Layer 10 of a small transformer language model trained on English Wikipedia (13 layers, counted from 0, width 64).
Take only the direct path to the model's output, skipping the later layers: a vector added to the residual stream pushes a token's score in proportion to its dot product with that token's output vector.

Output vectors of the tokens that the questions are about. A number n stands for (n - 128) times 0.019.
"ately": 108, 47, 138, 133, 97, 128, 93, 72, 148, 123, 142, 137, 188, 102, 91, 112, 178, 188, 167, 112, 105, 101, 109, 171, 128, 163, 120, 117, 95, 150, 181, 41, 160, 154, 136, 130, 130, 200, 176, 106, 91, 44, 137, 114, 164, 115, 149, 127, 129, 159, 145, 146, 88, 98, 129, 117, 220, 147, 169, 122, 69, 129, 49, 154
" United": 133, 149, 100, 129, 148, 128, 135, 134, 145, 81, 141, 144, 110, 89, 123, 117, 126, 135, 160, 151, 110, 177, 123, 111, 111, 136, 138, 105, 113, 123, 124, 150, 129, 130, 156, 132, 163, 130, 152, 118, 114, 136, 123, 105, 143, 149, 141, 103, 123, 126, 100, 96, 134, 99, 138, 115, 161, 121, 125, 150, 146, 97, 139, 98
"igh": 130, 83, 123, 135, 136, 133, 36, 108, 127, 132, 128, 173, 154, 85, 103, 130, 115, 126, 129, 129, 104, 148, 96, 160, 141, 198, 108, 142, 109, 138, 97, 136, 155, 118, 172, 177, 140, 139, 157, 65, 153, 140, 125, 119, 97, 92, 129, 140, 140, 148, 120, 136, 136, 165, 97, 138, 106, 123, 128, 129, 132, 124, 161, 100
"ects": 186, 117, 63, 137, 73, 76, 90, 97, 191, 103, 93, 130, 195, 109, 149, 82, 246, 200, 175, 119, 131, 101, 181, 118, 120, 132, 163, 157, 91, 59, 162, 108, 153, 157, 177, 131, 71, 135, 181, 144, 133, 102, 130, 102, 94, 102, 189, 94, 127, 113, 111, 80, 134, 165, 109, 99, 82, 115, 145, 192, 141, 146, 101, 83
"ater": 116, 65, 104, 156, 136, 162, 110, 99, 142, 103, 129, 162, 141, 58, 133, 128, 142, 170, 154, 202, 152, 143, 94, 124, 135, 183, 134, 161, 141, 106, 110, 87, 107, 149, 138, 167, 123, 99, 123, 70, 141, 119, 126, 150, 110, 108, 121, 119, 108, 99, 121, 137, 123, 78, 160, 140, 99, 137, 195, 203, 120, 108, 81, 128
"ney": 150, 109, 103, 30, 110, 118, 201, 110, 202, 95, 140, 157, 154, 134, 147, 108, 201, 118, 166, 104, 144, 109, 150, 149, 125, 126, 177, 128, 52, 125, 94, 98, 164, 135, 114, 170, 89, 112, 130, 133, 107, 139, 123, 77, 101, 74, 140, 179, 160, 139, 95, 148, 115, 143, 184, 107, 151, 136, 102, 115, 131, 119, 99, 125
"ography": 112, 153, 151, 132, 66, 127, 215, 142, 163, 126, 163, 166, 182, 20, 174, 65, 180, 65, 165, 126, 177, 185, 131, 130, 94, 107, 123, 115, 133, 100, 115, 121, 170, 117, 176, 144, 74, 121, 139, 93, 186, 120, 131, 170, 133, 111, 170, 121, 83, 161, 118, 91, 120, 140, 108, 120, 105, 96, 138, 162, 104, 104, 48, 98
" charac": 167, 95, 153, 128, 114, 151, 91, 136, 135, 136, 88, 150, 159, 88, 127, 84, 151, 133, 101, 143, 123, 210, 87, 98, 136, 98, 164, 99, 135, 117, 159, 103, 142, 106, 136, 174, 110, 134, 129, 133, 166, 109, 129, 76, 93, 141, 135, 155, 131, 170, 98, 97, 153, 144, 108, 137, 136, 112, 162, 156, 105, 115, 133, 104
"por": 111, 134, 115, 112, 122, 125, 142, 123, 138, 115, 84, 157, 136, 106, 151, 83, 124, 146, 147, 104, 134, 140, 126, 112, 162, 176, 119, 89, 205, 166, 141, 54, 162, 132, 162, 195, 106, 98, 164, 96, 98, 88, 132, 118, 118, 106, 125, 123, 158, 154, 94, 138, 128, 188, 151, 74, 204, 142, 122, 143, 137, 114, 80, 45
"irth": 135, 140, 112, 139, 102, 171, 144, 155, 149, 88, 121, 210, 190, 129, 116, 84, 114, 144, 110, 167, 135, 134, 120, 150, 123, 164, 153, 112, 142, 138, 111, 112, 145, 141, 37, 189, 124, 138, 149, 105, 161, 90, 141, 139, 85, 113, 130, 129, 104, 144, 137, 77, 103, 68, 109, 167, 104, 94, 161, 166, 74, 129, 121, 106
" office": 96, 107, 116, 144, 118, 100, 109, 144, 166, 89, 113, 183, 197, 132, 80, 132, 134, 143, 201, 117, 107, 162, 127, 78, 106, 164, 146, 148, 113, 91, 106, 136, 192, 131, 110, 166, 69, 98, 119, 127, 117, 174, 139, 163, 130, 138, 137, 108, 108, 141, 79, 136, 136, 133, 152, 112, 162, 100, 112, 136, 109, 94, 116, 144
"ents": 102, 116, 98, 159, 50, 141, 137, 155, 202, 96, 90, 123, 115, 140, 148, 92, 149, 141, 132, 140, 185, 190, 108, 144, 105, 172, 166, 91, 108, 140, 166, 56, 129, 130, 159, 161, 98, 122, 152, 105, 104, 151, 129, 103, 132, 96, 169, 113, 94, 187, 151, 123, 145, 122, 159, 105, 111, 124, 125, 83, 91, 125, 80, 159
" Best": 148, 149, 151, 95, 113, 143, 113, 114, 171, 119, 159, 135, 148, 117, 206, 113, 138, 117, 151, 174, 120, 160, 113, 125, 135, 94, 190, 95, 112, 95, 117, 110, 146, 118, 173, 120, 149, 100, 125, 128, 122, 94, 127, 122, 77, 138, 88, 160, 135, 156, 127, 123, 122, 123, 109, 117, 139, 83, 130, 146, 107, 86, 123, 140
"one": 149, 128, 130, 84, 114, 124, 145, 147, 123, 108, 212, 166, 129, 119, 87, 122, 139, 91, 151, 95, 148, 83, 112, 141, 90, 98, 167, 150, 112, 103, 102, 122, 159, 139, 102, 81, 116, 145, 161, 110, 104, 93, 122, 155, 122, 94, 140, 76, 127, 167, 137, 153, 140, 168, 96, 140, 111, 147, 178, 154, 162, 114, 155, 134
"ampionship": 119, 130, 129, 116, 78, 138, 150, 137, 183, 130, 139, 109, 112, 136, 143, 105, 146, 120, 143, 209, 107, 160, 146, 143, 135, 132, 164, 106, 71, 64, 137, 136, 145, 170, 120, 109, 105, 181, 171, 82, 147, 136, 138, 82, 89, 109, 125, 193, 117, 145, 100, 122, 101, 169, 99, 126, 93, 79, 135, 104, 134, 134, 136, 121
"ate": 129, 107, 125, 155, 106, 185, 72, 79, 156, 153, 148, 121, 148, 138, 91, 104, 123, 108, 131, 150, 143, 98, 133, 137, 133, 164, 136, 119, 117, 138, 129, 84, 119, 138, 133, 77, 140, 135, 153, 113, 130, 77, 127, 175, 99, 108, 120, 117, 103, 170, 138, 130, 117, 96, 177, 130, 161, 173, 178, 86, 124, 137, 108, 141
"ore": 147, 130, 123, 160, 113, 123, 181, 124, 132, 126, 68, 126, 145, 106, 107, 89, 121, 65, 175, 102, 145, 126, 145, 160, 128, 144, 142, 116, 129, 110, 125, 89, 139, 145, 126, 95, 169, 162, 137, 83, 164, 152, 123, 102, 159, 98, 118, 112, 71, 144, 136, 130, 115, 98, 157, 129, 140, 168, 140, 134, 117, 142, 153, 112
"ior": 121, 117, 169, 125, 111, 162, 68, 183, 170, 81, 152, 155, 118, 152, 142, 115, 165, 169, 119, 154, 101, 113, 143, 106, 64, 83, 139, 113, 165, 154, 88, 93, 154, 125, 121, 152, 150, 162, 154, 113, 88, 72, 128, 114, 105, 61, 133, 149, 183, 137, 110, 136, 118, 147, 151, 132, 182, 158, 116, 96, 98, 141, 58, 136
"aced": 104, 152, 89, 110, 83, 108, 116, 118, 125, 127, 128, 148, 166, 141, 130, 116, 177, 181, 181, 133, 114, 124, 107, 169, 128, 187, 125, 112, 118, 132, 144, 93, 116, 152, 77, 191, 139, 147, 200, 131, 153, 90, 132, 104, 108, 73, 137, 125, 99, 149, 158, 102, 77, 124, 128, 109, 83, 117, 152, 89, 114, 129, 116, 186
"ory": 96, 99, 129, 134, 84, 151, 171, 115, 175, 131, 190, 122, 139, 23, 102, 131, 164, 102, 170, 116, 160, 172, 138, 146, 105, 130, 161, 112, 141, 119, 129, 81, 94, 155, 137, 114, 184, 89, 111, 92, 129, 118, 125, 112, 102, 105, 124, 113, 152, 155, 73, 149, 138, 143, 137, 150, 152, 133, 167, 113, 109, 130, 145, 100
"ks": 188, 70, 169, 125, 49, 155, 137, 155, 145, 134, 103, 158, 159, 143, 155, 104, 173, 90, 166, 165, 126, 153, 84, 139, 102, 175, 174, 159, 129, 156, 196, 113, 121, 90, 121, 120, 118, 141, 91, 121, 46, 116, 126, 116, 145, 98, 156, 153, 115, 114, 97, 118, 76, 144, 92, 101, 82, 146, 44, 195, 124, 157, 102, 159
"ota": 196, 130, 192, 95, 97, 130, 174, 149, 150, 130, 102, 144, 104, 109, 163, 76, 146, 94, 158, 136, 88, 87, 124, 117, 94, 99, 97, 149, 198, 134, 139, 112, 169, 134, 145, 120, 141, 111, 183, 100, 103, 181, 129, 111, 97, 100, 177, 86, 86, 119, 98, 107, 104, 155, 181, 112, 86, 141, 112, 158, 120, 103, 205, 107
"isc": 127, 134, 110, 165, 129, 103, 96, 103, 137, 107, 81, 130, 62, 114, 134, 88, 109, 176, 180, 125, 139, 97, 155, 94, 159, 134, 177, 164, 152, 111, 145, 97, 140, 120, 119, 192, 122, 127, 148, 99, 140, 127, 133, 158, 123, 81, 107, 139, 117, 130, 155, 124, 104, 135, 105, 136, 159, 118, 121, 157, 111, 131, 143, 139
"ec": 132, 103, 78, 194, 107, 104, 127, 145, 135, 96, 102, 114, 117, 118, 140, 141, 86, 191, 139, 108, 126, 127, 153, 127, 147, 128, 143, 163, 158, 139, 118, 131, 136, 156, 146, 175, 117, 68, 133, 105, 128, 74, 124, 141, 104, 83, 127, 124, 127, 117, 138, 114, 142, 105, 114, 116, 126, 150, 157, 166, 111, 144, 149, 140

Each question shows what one neuron of this layer's MLP adds at an activation of 1. A number n stands for (n - 128) times 0.021.

n239: 145, 143, 126, 209, 128, 164, 98, 116, 116, 122, 130, 95, 112, 128, 105, 144, 143, 113, 135, 137, 139, 79, 142, 107, 162, 118, 102, 106, 137, 140, 112, 149, 168, 110, 154, 124, 120, 110, 131, 109, 115, 61, 174, 105, 103, 144, 160, 131, 116, 149, 155, 96, 113, 107, 168, 119, 117, 126, 132, 119, 135, 105, 152, 162
Which of these tokens does it push down most? "ney"

n169: 107, 83, 141, 159, 150, 105, 118, 123, 122, 143, 121, 115, 132, 96, 126, 132, 122, 158, 87, 83, 148, 111, 125, 126, 90, 110, 68, 90, 130, 110, 147, 166, 134, 148, 157, 103, 140, 146, 165, 92, 135, 150, 166, 118, 104, 107, 146, 158, 173, 128, 133, 143, 115, 141, 102, 102, 138, 158, 108, 134, 141, 131, 176, 138
Pushed up most: "igh"

n18: 82, 142, 166, 167, 109, 164, 151, 142, 130, 139, 109, 127, 136, 100, 159, 145, 91, 138, 137, 144, 116, 96, 113, 104, 89, 142, 116, 152, 142, 102, 112, 104, 113, 136, 122, 115, 145, 138, 127, 147, 104, 148, 108, 69, 146, 133, 108, 109, 149, 92, 130, 108, 121, 186, 102, 172, 143, 196, 113, 75, 197, 115, 131, 128
Pushed up most: "ior"

n62: 117, 142, 130, 129, 83, 182, 104, 124, 126, 115, 104, 97, 117, 152, 130, 115, 142, 101, 88, 173, 127, 104, 126, 88, 147, 132, 131, 146, 167, 121, 112, 123, 122, 79, 142, 136, 136, 146, 161, 104, 117, 118, 197, 178, 123, 116, 135, 138, 145, 81, 113, 102, 154, 195, 113, 96, 145, 160, 186, 122, 112, 101, 121, 137
Pushed up most: "ior"

n254: 131, 110, 94, 119, 111, 150, 139, 130, 105, 161, 139, 96, 164, 120, 179, 144, 89, 125, 145, 82, 178, 111, 100, 124, 142, 149, 125, 149, 154, 92, 115, 136, 126, 107, 139, 90, 152, 150, 93, 82, 113, 132, 91, 140, 145, 141, 126, 133, 161, 125, 133, 139, 110, 107, 137, 134, 141, 136, 114, 138, 144, 101, 125, 130
Pushed up most: "ore"

n123: 125, 100, 139, 128, 176, 123, 107, 119, 113, 146, 136, 125, 115, 124, 140, 121, 131, 126, 126, 79, 143, 179, 129, 117, 104, 96, 140, 158, 143, 159, 165, 150, 174, 111, 153, 130, 142, 136, 107, 134, 130, 111, 78, 152, 149, 142, 178, 102, 108, 139, 148, 114, 104, 63, 150, 97, 120, 151, 100, 103, 112, 117, 135, 124
Which of these tokens does it push down most? "ampionship"

n110: 132, 128, 119, 132, 90, 159, 91, 106, 117, 84, 96, 133, 153, 151, 132, 99, 98, 117, 129, 145, 131, 127, 83, 126, 157, 146, 105, 162, 130, 135, 112, 132, 116, 133, 138, 96, 118, 99, 155, 140, 158, 172, 111, 164, 133, 91, 118, 144, 112, 147, 122, 131, 118, 129, 133, 144, 150, 126, 149, 117, 161, 115, 143, 120
Which two tokens does it push up most, strongest first? "ate", "igh"

n181: 134, 149, 148, 161, 120, 136, 104, 104, 137, 112, 135, 93, 116, 108, 169, 132, 84, 114, 127, 113, 124, 116, 114, 125, 145, 131, 130, 100, 111, 126, 109, 127, 120, 109, 154, 114, 124, 126, 151, 180, 133, 150, 79, 132, 152, 135, 118, 117, 131, 150, 147, 157, 109, 168, 139, 135, 120, 128, 144, 119, 146, 103, 125, 125
Which of these tokens does it push down most? "irth"

n102: 149, 96, 143, 113, 70, 149, 170, 97, 155, 122, 115, 156, 127, 118, 101, 154, 127, 176, 86, 116, 85, 163, 121, 157, 83, 107, 131, 118, 166, 146, 160, 127, 116, 137, 123, 96, 122, 115, 120, 97, 133, 103, 124, 137, 141, 101, 102, 141, 114, 115, 132, 144, 178, 138, 141, 136, 129, 144, 131, 126, 119, 161, 146, 122
Pushed up most: "ory"

n208: 135, 146, 126, 119, 114, 123, 116, 146, 126, 131, 173, 116, 102, 186, 97, 126, 120, 110, 138, 148, 116, 75, 135, 110, 142, 117, 141, 107, 167, 107, 127, 146, 116, 79, 84, 131, 169, 152, 158, 131, 113, 136, 106, 156, 141, 182, 154, 114, 96, 119, 132, 110, 76, 119, 133, 135, 116, 143, 121, 166, 121, 111, 155, 115
Which three tokens does it push up most, strongest first? "ota", "one", "irth"

n200: 101, 122, 58, 103, 144, 137, 118, 142, 153, 91, 112, 119, 141, 136, 134, 120, 152, 151, 155, 148, 121, 117, 141, 78, 148, 154, 112, 184, 141, 129, 146, 122, 109, 81, 152, 136, 152, 125, 106, 144, 97, 103, 135, 125, 155, 93, 168, 117, 139, 124, 140, 104, 152, 113, 122, 126, 161, 123, 141, 112, 113, 135, 130, 131
Which of these tokens does it push down most? "ampionship"

n163: 101, 117, 129, 127, 71, 140, 136, 134, 74, 112, 161, 134, 92, 155, 111, 115, 162, 135, 124, 131, 152, 137, 123, 160, 142, 141, 124, 158, 133, 95, 162, 128, 125, 124, 158, 131, 114, 111, 110, 112, 129, 129, 125, 124, 86, 118, 113, 97, 110, 158, 120, 134, 140, 145, 145, 175, 133, 159, 150, 116, 129, 107, 129, 113
Which of these tokens does it push down most? " United"

n198: 115, 116, 146, 173, 103, 121, 124, 121, 146, 119, 126, 155, 106, 138, 151, 118, 120, 148, 122, 113, 145, 149, 134, 130, 73, 93, 134, 145, 134, 134, 109, 123, 79, 119, 138, 156, 68, 133, 157, 95, 71, 120, 160, 72, 156, 151, 119, 122, 90, 143, 124, 180, 135, 155, 137, 157, 139, 89, 112, 181, 139, 124, 143, 139
Pushed up most: "ents"

n151: 120, 114, 133, 99, 93, 132, 116, 246, 150, 155, 137, 111, 124, 109, 171, 112, 147, 90, 95, 80, 151, 122, 167, 152, 103, 134, 130, 151, 152, 89, 148, 131, 124, 132, 116, 126, 123, 174, 121, 129, 99, 133, 69, 135, 162, 205, 156, 148, 101, 129, 160, 114, 105, 112, 89, 96, 94, 108, 100, 143, 98, 183, 115, 136
Which three tokens does it push up most, strongest first? "ks", "ography", "ents"

n161: 121, 127, 163, 159, 137, 104, 93, 112, 137, 136, 108, 105, 121, 100, 96, 105, 112, 137, 75, 143, 110, 151, 115, 112, 126, 119, 137, 128, 111, 141, 109, 132, 88, 137, 115, 143, 149, 130, 114, 134, 181, 149, 99, 104, 149, 169, 133, 128, 159, 160, 133, 159, 135, 156, 135, 168, 125, 84, 145, 125, 100, 156, 129, 145
Which two tokens does it push up most, strongest first? " charac", "igh"

n203: 125, 127, 80, 125, 118, 133, 107, 119, 128, 126, 142, 123, 123, 125, 130, 137, 185, 103, 133, 146, 105, 108, 134, 137, 139, 123, 103, 122, 174, 164, 146, 181, 100, 142, 111, 110, 141, 133, 97, 135, 166, 179, 118, 140, 110, 120, 125, 113, 184, 120, 141, 130, 137, 117, 120, 126, 119, 126, 108, 151, 72, 131, 111, 122
Pushed up most: "ory"

n150: 119, 146, 97, 145, 137, 149, 101, 155, 122, 100, 131, 137, 144, 122, 110, 146, 117, 116, 95, 108, 153, 143, 128, 142, 158, 176, 140, 147, 166, 128, 120, 156, 177, 129, 81, 134, 197, 126, 153, 72, 117, 159, 149, 110, 127, 63, 128, 119, 121, 150, 110, 96, 122, 101, 97, 138, 133, 119, 151, 110, 87, 114, 168, 103
Pushed up most: "irth"

n49: 151, 155, 129, 164, 138, 116, 118, 106, 101, 130, 142, 122, 107, 165, 139, 107, 171, 95, 115, 125, 117, 124, 79, 171, 100, 131, 145, 130, 98, 141, 90, 115, 123, 102, 157, 173, 132, 132, 169, 140, 154, 123, 83, 132, 114, 131, 135, 140, 137, 138, 154, 124, 72, 135, 143, 140, 107, 121, 136, 121, 108, 128, 128, 133
Which two tokens does it push up most, strongest first? "aced", "igh"

n176: 131, 130, 80, 100, 139, 136, 113, 128, 122, 115, 119, 148, 106, 113, 117, 117, 148, 113, 161, 145, 117, 124, 146, 160, 105, 128, 103, 119, 110, 116, 154, 107, 147, 136, 129, 141, 127, 165, 172, 129, 166, 144, 86, 119, 116, 76, 146, 116, 74, 121, 87, 132, 131, 134, 157, 108, 155, 153, 114, 138, 140, 149, 166, 139
Which of these tokens does it push down most? " Best"

n4: 107, 118, 119, 132, 130, 111, 178, 127, 178, 120, 108, 137, 127, 128, 47, 152, 177, 128, 142, 172, 154, 180, 162, 129, 125, 125, 113, 132, 130, 114, 140, 148, 147, 109, 104, 55, 89, 130, 81, 89, 112, 117, 114, 133, 145, 120, 103, 151, 123, 142, 112, 152, 131, 89, 173, 138, 128, 160, 129, 122, 88, 144, 104, 142
Which of these tokens does it push down most? "igh"

n128: 103, 93, 130, 136, 167, 120, 114, 147, 140, 103, 146, 150, 165, 163, 115, 138, 96, 99, 131, 109, 125, 114, 164, 111, 98, 103, 143, 110, 182, 140, 117, 127, 147, 111, 106, 106, 161, 140, 150, 107, 130, 118, 70, 125, 176, 120, 99, 145, 111, 130, 148, 131, 128, 139, 109, 120, 110, 158, 153, 109, 97, 156, 112, 115
Pushed up most: "ior"

n216: 117, 110, 152, 136, 130, 140, 123, 160, 154, 144, 138, 143, 160, 146, 130, 165, 115, 140, 174, 154, 138, 125, 114, 114, 148, 108, 114, 143, 159, 52, 105, 150, 126, 113, 125, 123, 142, 114, 143, 128, 90, 147, 93, 150, 106, 166, 129, 103, 133, 132, 114, 101, 127, 79, 140, 160, 122, 130, 118, 110, 115, 100, 87, 122
Pushed up most: " office"

n41: 135, 128, 151, 155, 138, 131, 110, 136, 129, 101, 94, 126, 160, 131, 132, 92, 138, 168, 134, 137, 129, 109, 167, 175, 135, 125, 128, 120, 137, 113, 123, 112, 75, 135, 117, 108, 150, 155, 136, 106, 117, 104, 95, 169, 161, 113, 122, 190, 100, 151, 139, 138, 93, 135, 142, 126, 99, 120, 128, 93, 73, 139, 129, 138
Which two tokens does it push up most, strongest first? "ately", "aced"

n177: 94, 117, 117, 123, 147, 183, 88, 106, 151, 110, 153, 124, 135, 140, 169, 107, 127, 166, 185, 139, 94, 127, 121, 113, 118, 156, 127, 123, 134, 105, 110, 121, 143, 100, 104, 125, 95, 131, 110, 153, 117, 145, 153, 161, 181, 105, 106, 145, 103, 151, 118, 147, 114, 131, 121, 153, 179, 100, 130, 137, 81, 118, 110, 93
Which of these tokens does it push down most? "ota"

n46: 120, 151, 130, 131, 90, 115, 148, 178, 134, 144, 128, 112, 131, 152, 79, 153, 143, 155, 104, 132, 106, 126, 120, 112, 127, 128, 137, 173, 102, 115, 89, 119, 120, 103, 169, 153, 118, 104, 136, 147, 98, 123, 100, 126, 101, 167, 151, 105, 91, 134, 138, 80, 123, 120, 136, 126, 162, 108, 146, 133, 152, 127, 144, 143
Which of these tokens does it push down most? "ore"

n121: 109, 86, 158, 84, 131, 88, 119, 125, 143, 114, 150, 127, 98, 134, 152, 126, 127, 106, 106, 143, 130, 137, 151, 110, 156, 144, 99, 154, 105, 126, 104, 120, 118, 176, 117, 137, 136, 115, 134, 132, 127, 119, 102, 113, 140, 180, 160, 67, 89, 181, 135, 90, 172, 114, 117, 150, 133, 81, 170, 166, 136, 115, 149, 148
Pushed up most: "one"

n242: 102, 137, 92, 141, 136, 143, 149, 168, 185, 135, 126, 134, 129, 138, 174, 155, 116, 118, 115, 81, 139, 159, 144, 140, 122, 98, 99, 146, 52, 158, 176, 115, 107, 106, 124, 183, 112, 113, 130, 94, 141, 128, 109, 158, 138, 133, 144, 142, 103, 165, 121, 72, 154, 98, 99, 114, 115, 155, 89, 132, 122, 160, 150, 119
Pushed up most: "ents"

n141: 115, 157, 105, 167, 106, 127, 122, 154, 133, 107, 118, 126, 179, 164, 146, 122, 139, 111, 109, 155, 92, 74, 121, 123, 122, 155, 101, 117, 130, 140, 168, 169, 125, 136, 147, 124, 93, 120, 137, 119, 96, 137, 136, 125, 139, 103, 118, 130, 120, 97, 139, 67, 107, 106, 116, 92, 183, 132, 112, 128, 187, 186, 88, 177
Pushed up most: "ks"

n131: 152, 149, 141, 92, 140, 92, 139, 131, 125, 93, 158, 141, 133, 130, 130, 126, 127, 119, 130, 108, 117, 108, 160, 111, 125, 157, 137, 124, 127, 129, 148, 112, 207, 116, 135, 80, 162, 129, 142, 127, 152, 122, 153, 124, 148, 25, 120, 84, 106, 118, 114, 173, 162, 104, 132, 103, 108, 107, 134, 127, 166, 128, 133, 165
Which of these tokens does it push down most? " charac"

n117: 130, 126, 114, 126, 135, 127, 122, 137, 117, 114, 138, 102, 117, 122, 134, 155, 98, 133, 126, 150, 180, 127, 131, 121, 106, 168, 91, 149, 109, 162, 132, 116, 85, 138, 149, 112, 116, 158, 163, 106, 105, 133, 187, 114, 131, 120, 139, 131, 116, 108, 88, 92, 136, 113, 120, 151, 146, 125, 131, 108, 161, 151, 133, 151
Which of these tokens does it push down most? " Best"

n188: 159, 120, 114, 120, 150, 120, 104, 108, 135, 146, 125, 125, 112, 125, 117, 122, 134, 122, 124, 133, 126, 90, 117, 142, 139, 146, 144, 108, 116, 164, 149, 111, 124, 120, 127, 88, 101, 192, 126, 112, 165, 118, 103, 122, 143, 135, 97, 127, 145, 162, 139, 133, 78, 109, 169, 131, 154, 132, 106, 139, 87, 123, 169, 133
Pushed up most: "ately"

n56: 87, 130, 120, 138, 170, 166, 130, 183, 105, 116, 134, 91, 175, 119, 95, 114, 134, 99, 140, 112, 143, 106, 142, 127, 145, 140, 129, 143, 90, 105, 146, 163, 127, 136, 95, 158, 155, 92, 80, 95, 132, 132, 181, 110, 119, 135, 117, 93, 140, 142, 131, 125, 95, 179, 137, 113, 139, 121, 160, 109, 113, 112, 107, 166
Pushed up most: " office"

n252: 151, 120, 120, 91, 130, 116, 133, 127, 111, 127, 152, 151, 154, 153, 134, 102, 154, 109, 132, 124, 130, 110, 135, 172, 144, 137, 151, 119, 112, 123, 127, 122, 170, 132, 116, 156, 132, 101, 141, 167, 135, 154, 118, 122, 160, 72, 117, 99, 125, 150, 121, 116, 111, 184, 113, 150, 98, 111, 87, 80, 138, 106, 111, 130
Pushed up most: "ney"

n30: 115, 97, 158, 124, 143, 120, 134, 94, 181, 72, 124, 125, 188, 135, 103, 140, 139, 179, 120, 117, 77, 164, 121, 94, 116, 122, 113, 128, 126, 135, 119, 150, 112, 151, 107, 110, 139, 172, 146, 94, 110, 156, 151, 130, 140, 112, 142, 126, 97, 136, 130, 143, 101, 131, 124, 100, 103, 101, 136, 138, 116, 87, 181, 173
Which of these tokens does it push down most? "por"

n59: 107, 139, 86, 166, 84, 128, 132, 151, 126, 138, 153, 122, 134, 153, 122, 136, 133, 154, 107, 122, 138, 176, 121, 139, 129, 120, 123, 153, 150, 96, 100, 149, 105, 92, 163, 171, 156, 107, 157, 96, 147, 110, 161, 129, 82, 76, 118, 115, 126, 148, 142, 37, 146, 120, 116, 128, 169, 146, 113, 112, 126, 126, 133, 131
Pushed up most: "ec"

n76: 115, 124, 150, 127, 117, 143, 135, 152, 106, 123, 119, 140, 143, 121, 104, 114, 160, 77, 139, 132, 134, 149, 134, 102, 141, 129, 118, 146, 168, 111, 121, 113, 102, 138, 137, 122, 137, 91, 135, 181, 149, 122, 130, 139, 125, 129, 118, 139, 128, 124, 133, 115, 114, 138, 132, 121, 120, 58, 157, 121, 101, 147, 129, 140
Pushed up most: "ography"

n60: 155, 134, 137, 160, 95, 119, 145, 112, 167, 150, 104, 125, 136, 153, 149, 146, 119, 110, 171, 158, 129, 114, 68, 101, 142, 101, 199, 104, 109, 197, 143, 124, 45, 119, 179, 90, 119, 147, 125, 89, 175, 136, 97, 122, 136, 140, 124, 159, 113, 103, 115, 80, 137, 136, 116, 134, 107, 187, 151, 137, 125, 106, 68, 123
Which of these tokens does it push down most? " office"

n212: 144, 105, 101, 154, 101, 89, 124, 134, 111, 113, 137, 107, 140, 167, 139, 88, 116, 132, 177, 130, 104, 126, 191, 129, 89, 90, 115, 125, 137, 135, 121, 138, 125, 87, 114, 138, 110, 96, 106, 146, 112, 123, 155, 85, 143, 166, 164, 82, 143, 175, 113, 145, 131, 145, 142, 147, 143, 119, 178, 101, 119, 161, 145, 118
Which two tokens does it push up most, strongest first? "ects", " office"

n106: 138, 129, 163, 140, 98, 124, 164, 132, 142, 156, 128, 77, 111, 111, 149, 146, 116, 133, 136, 111, 104, 156, 85, 117, 140, 91, 120, 127, 147, 108, 133, 134, 96, 98, 172, 140, 163, 116, 156, 105, 150, 132, 102, 139, 92, 137, 147, 143, 108, 129, 121, 91, 99, 129, 187, 129, 96, 122, 107, 134, 177, 160, 137, 123
Pushed up most: "ota"

n204: 95, 128, 140, 96, 145, 162, 132, 115, 114, 182, 124, 153, 142, 123, 134, 155, 100, 119, 111, 115, 133, 137, 139, 144, 136, 105, 138, 123, 91, 126, 155, 142, 135, 119, 137, 128, 119, 114, 133, 118, 114, 155, 67, 121, 117, 109, 106, 98, 138, 113, 161, 148, 138, 115, 128, 127, 136, 124, 106, 135, 158, 134, 154, 126
Which of these tokens does it push down most? "ects"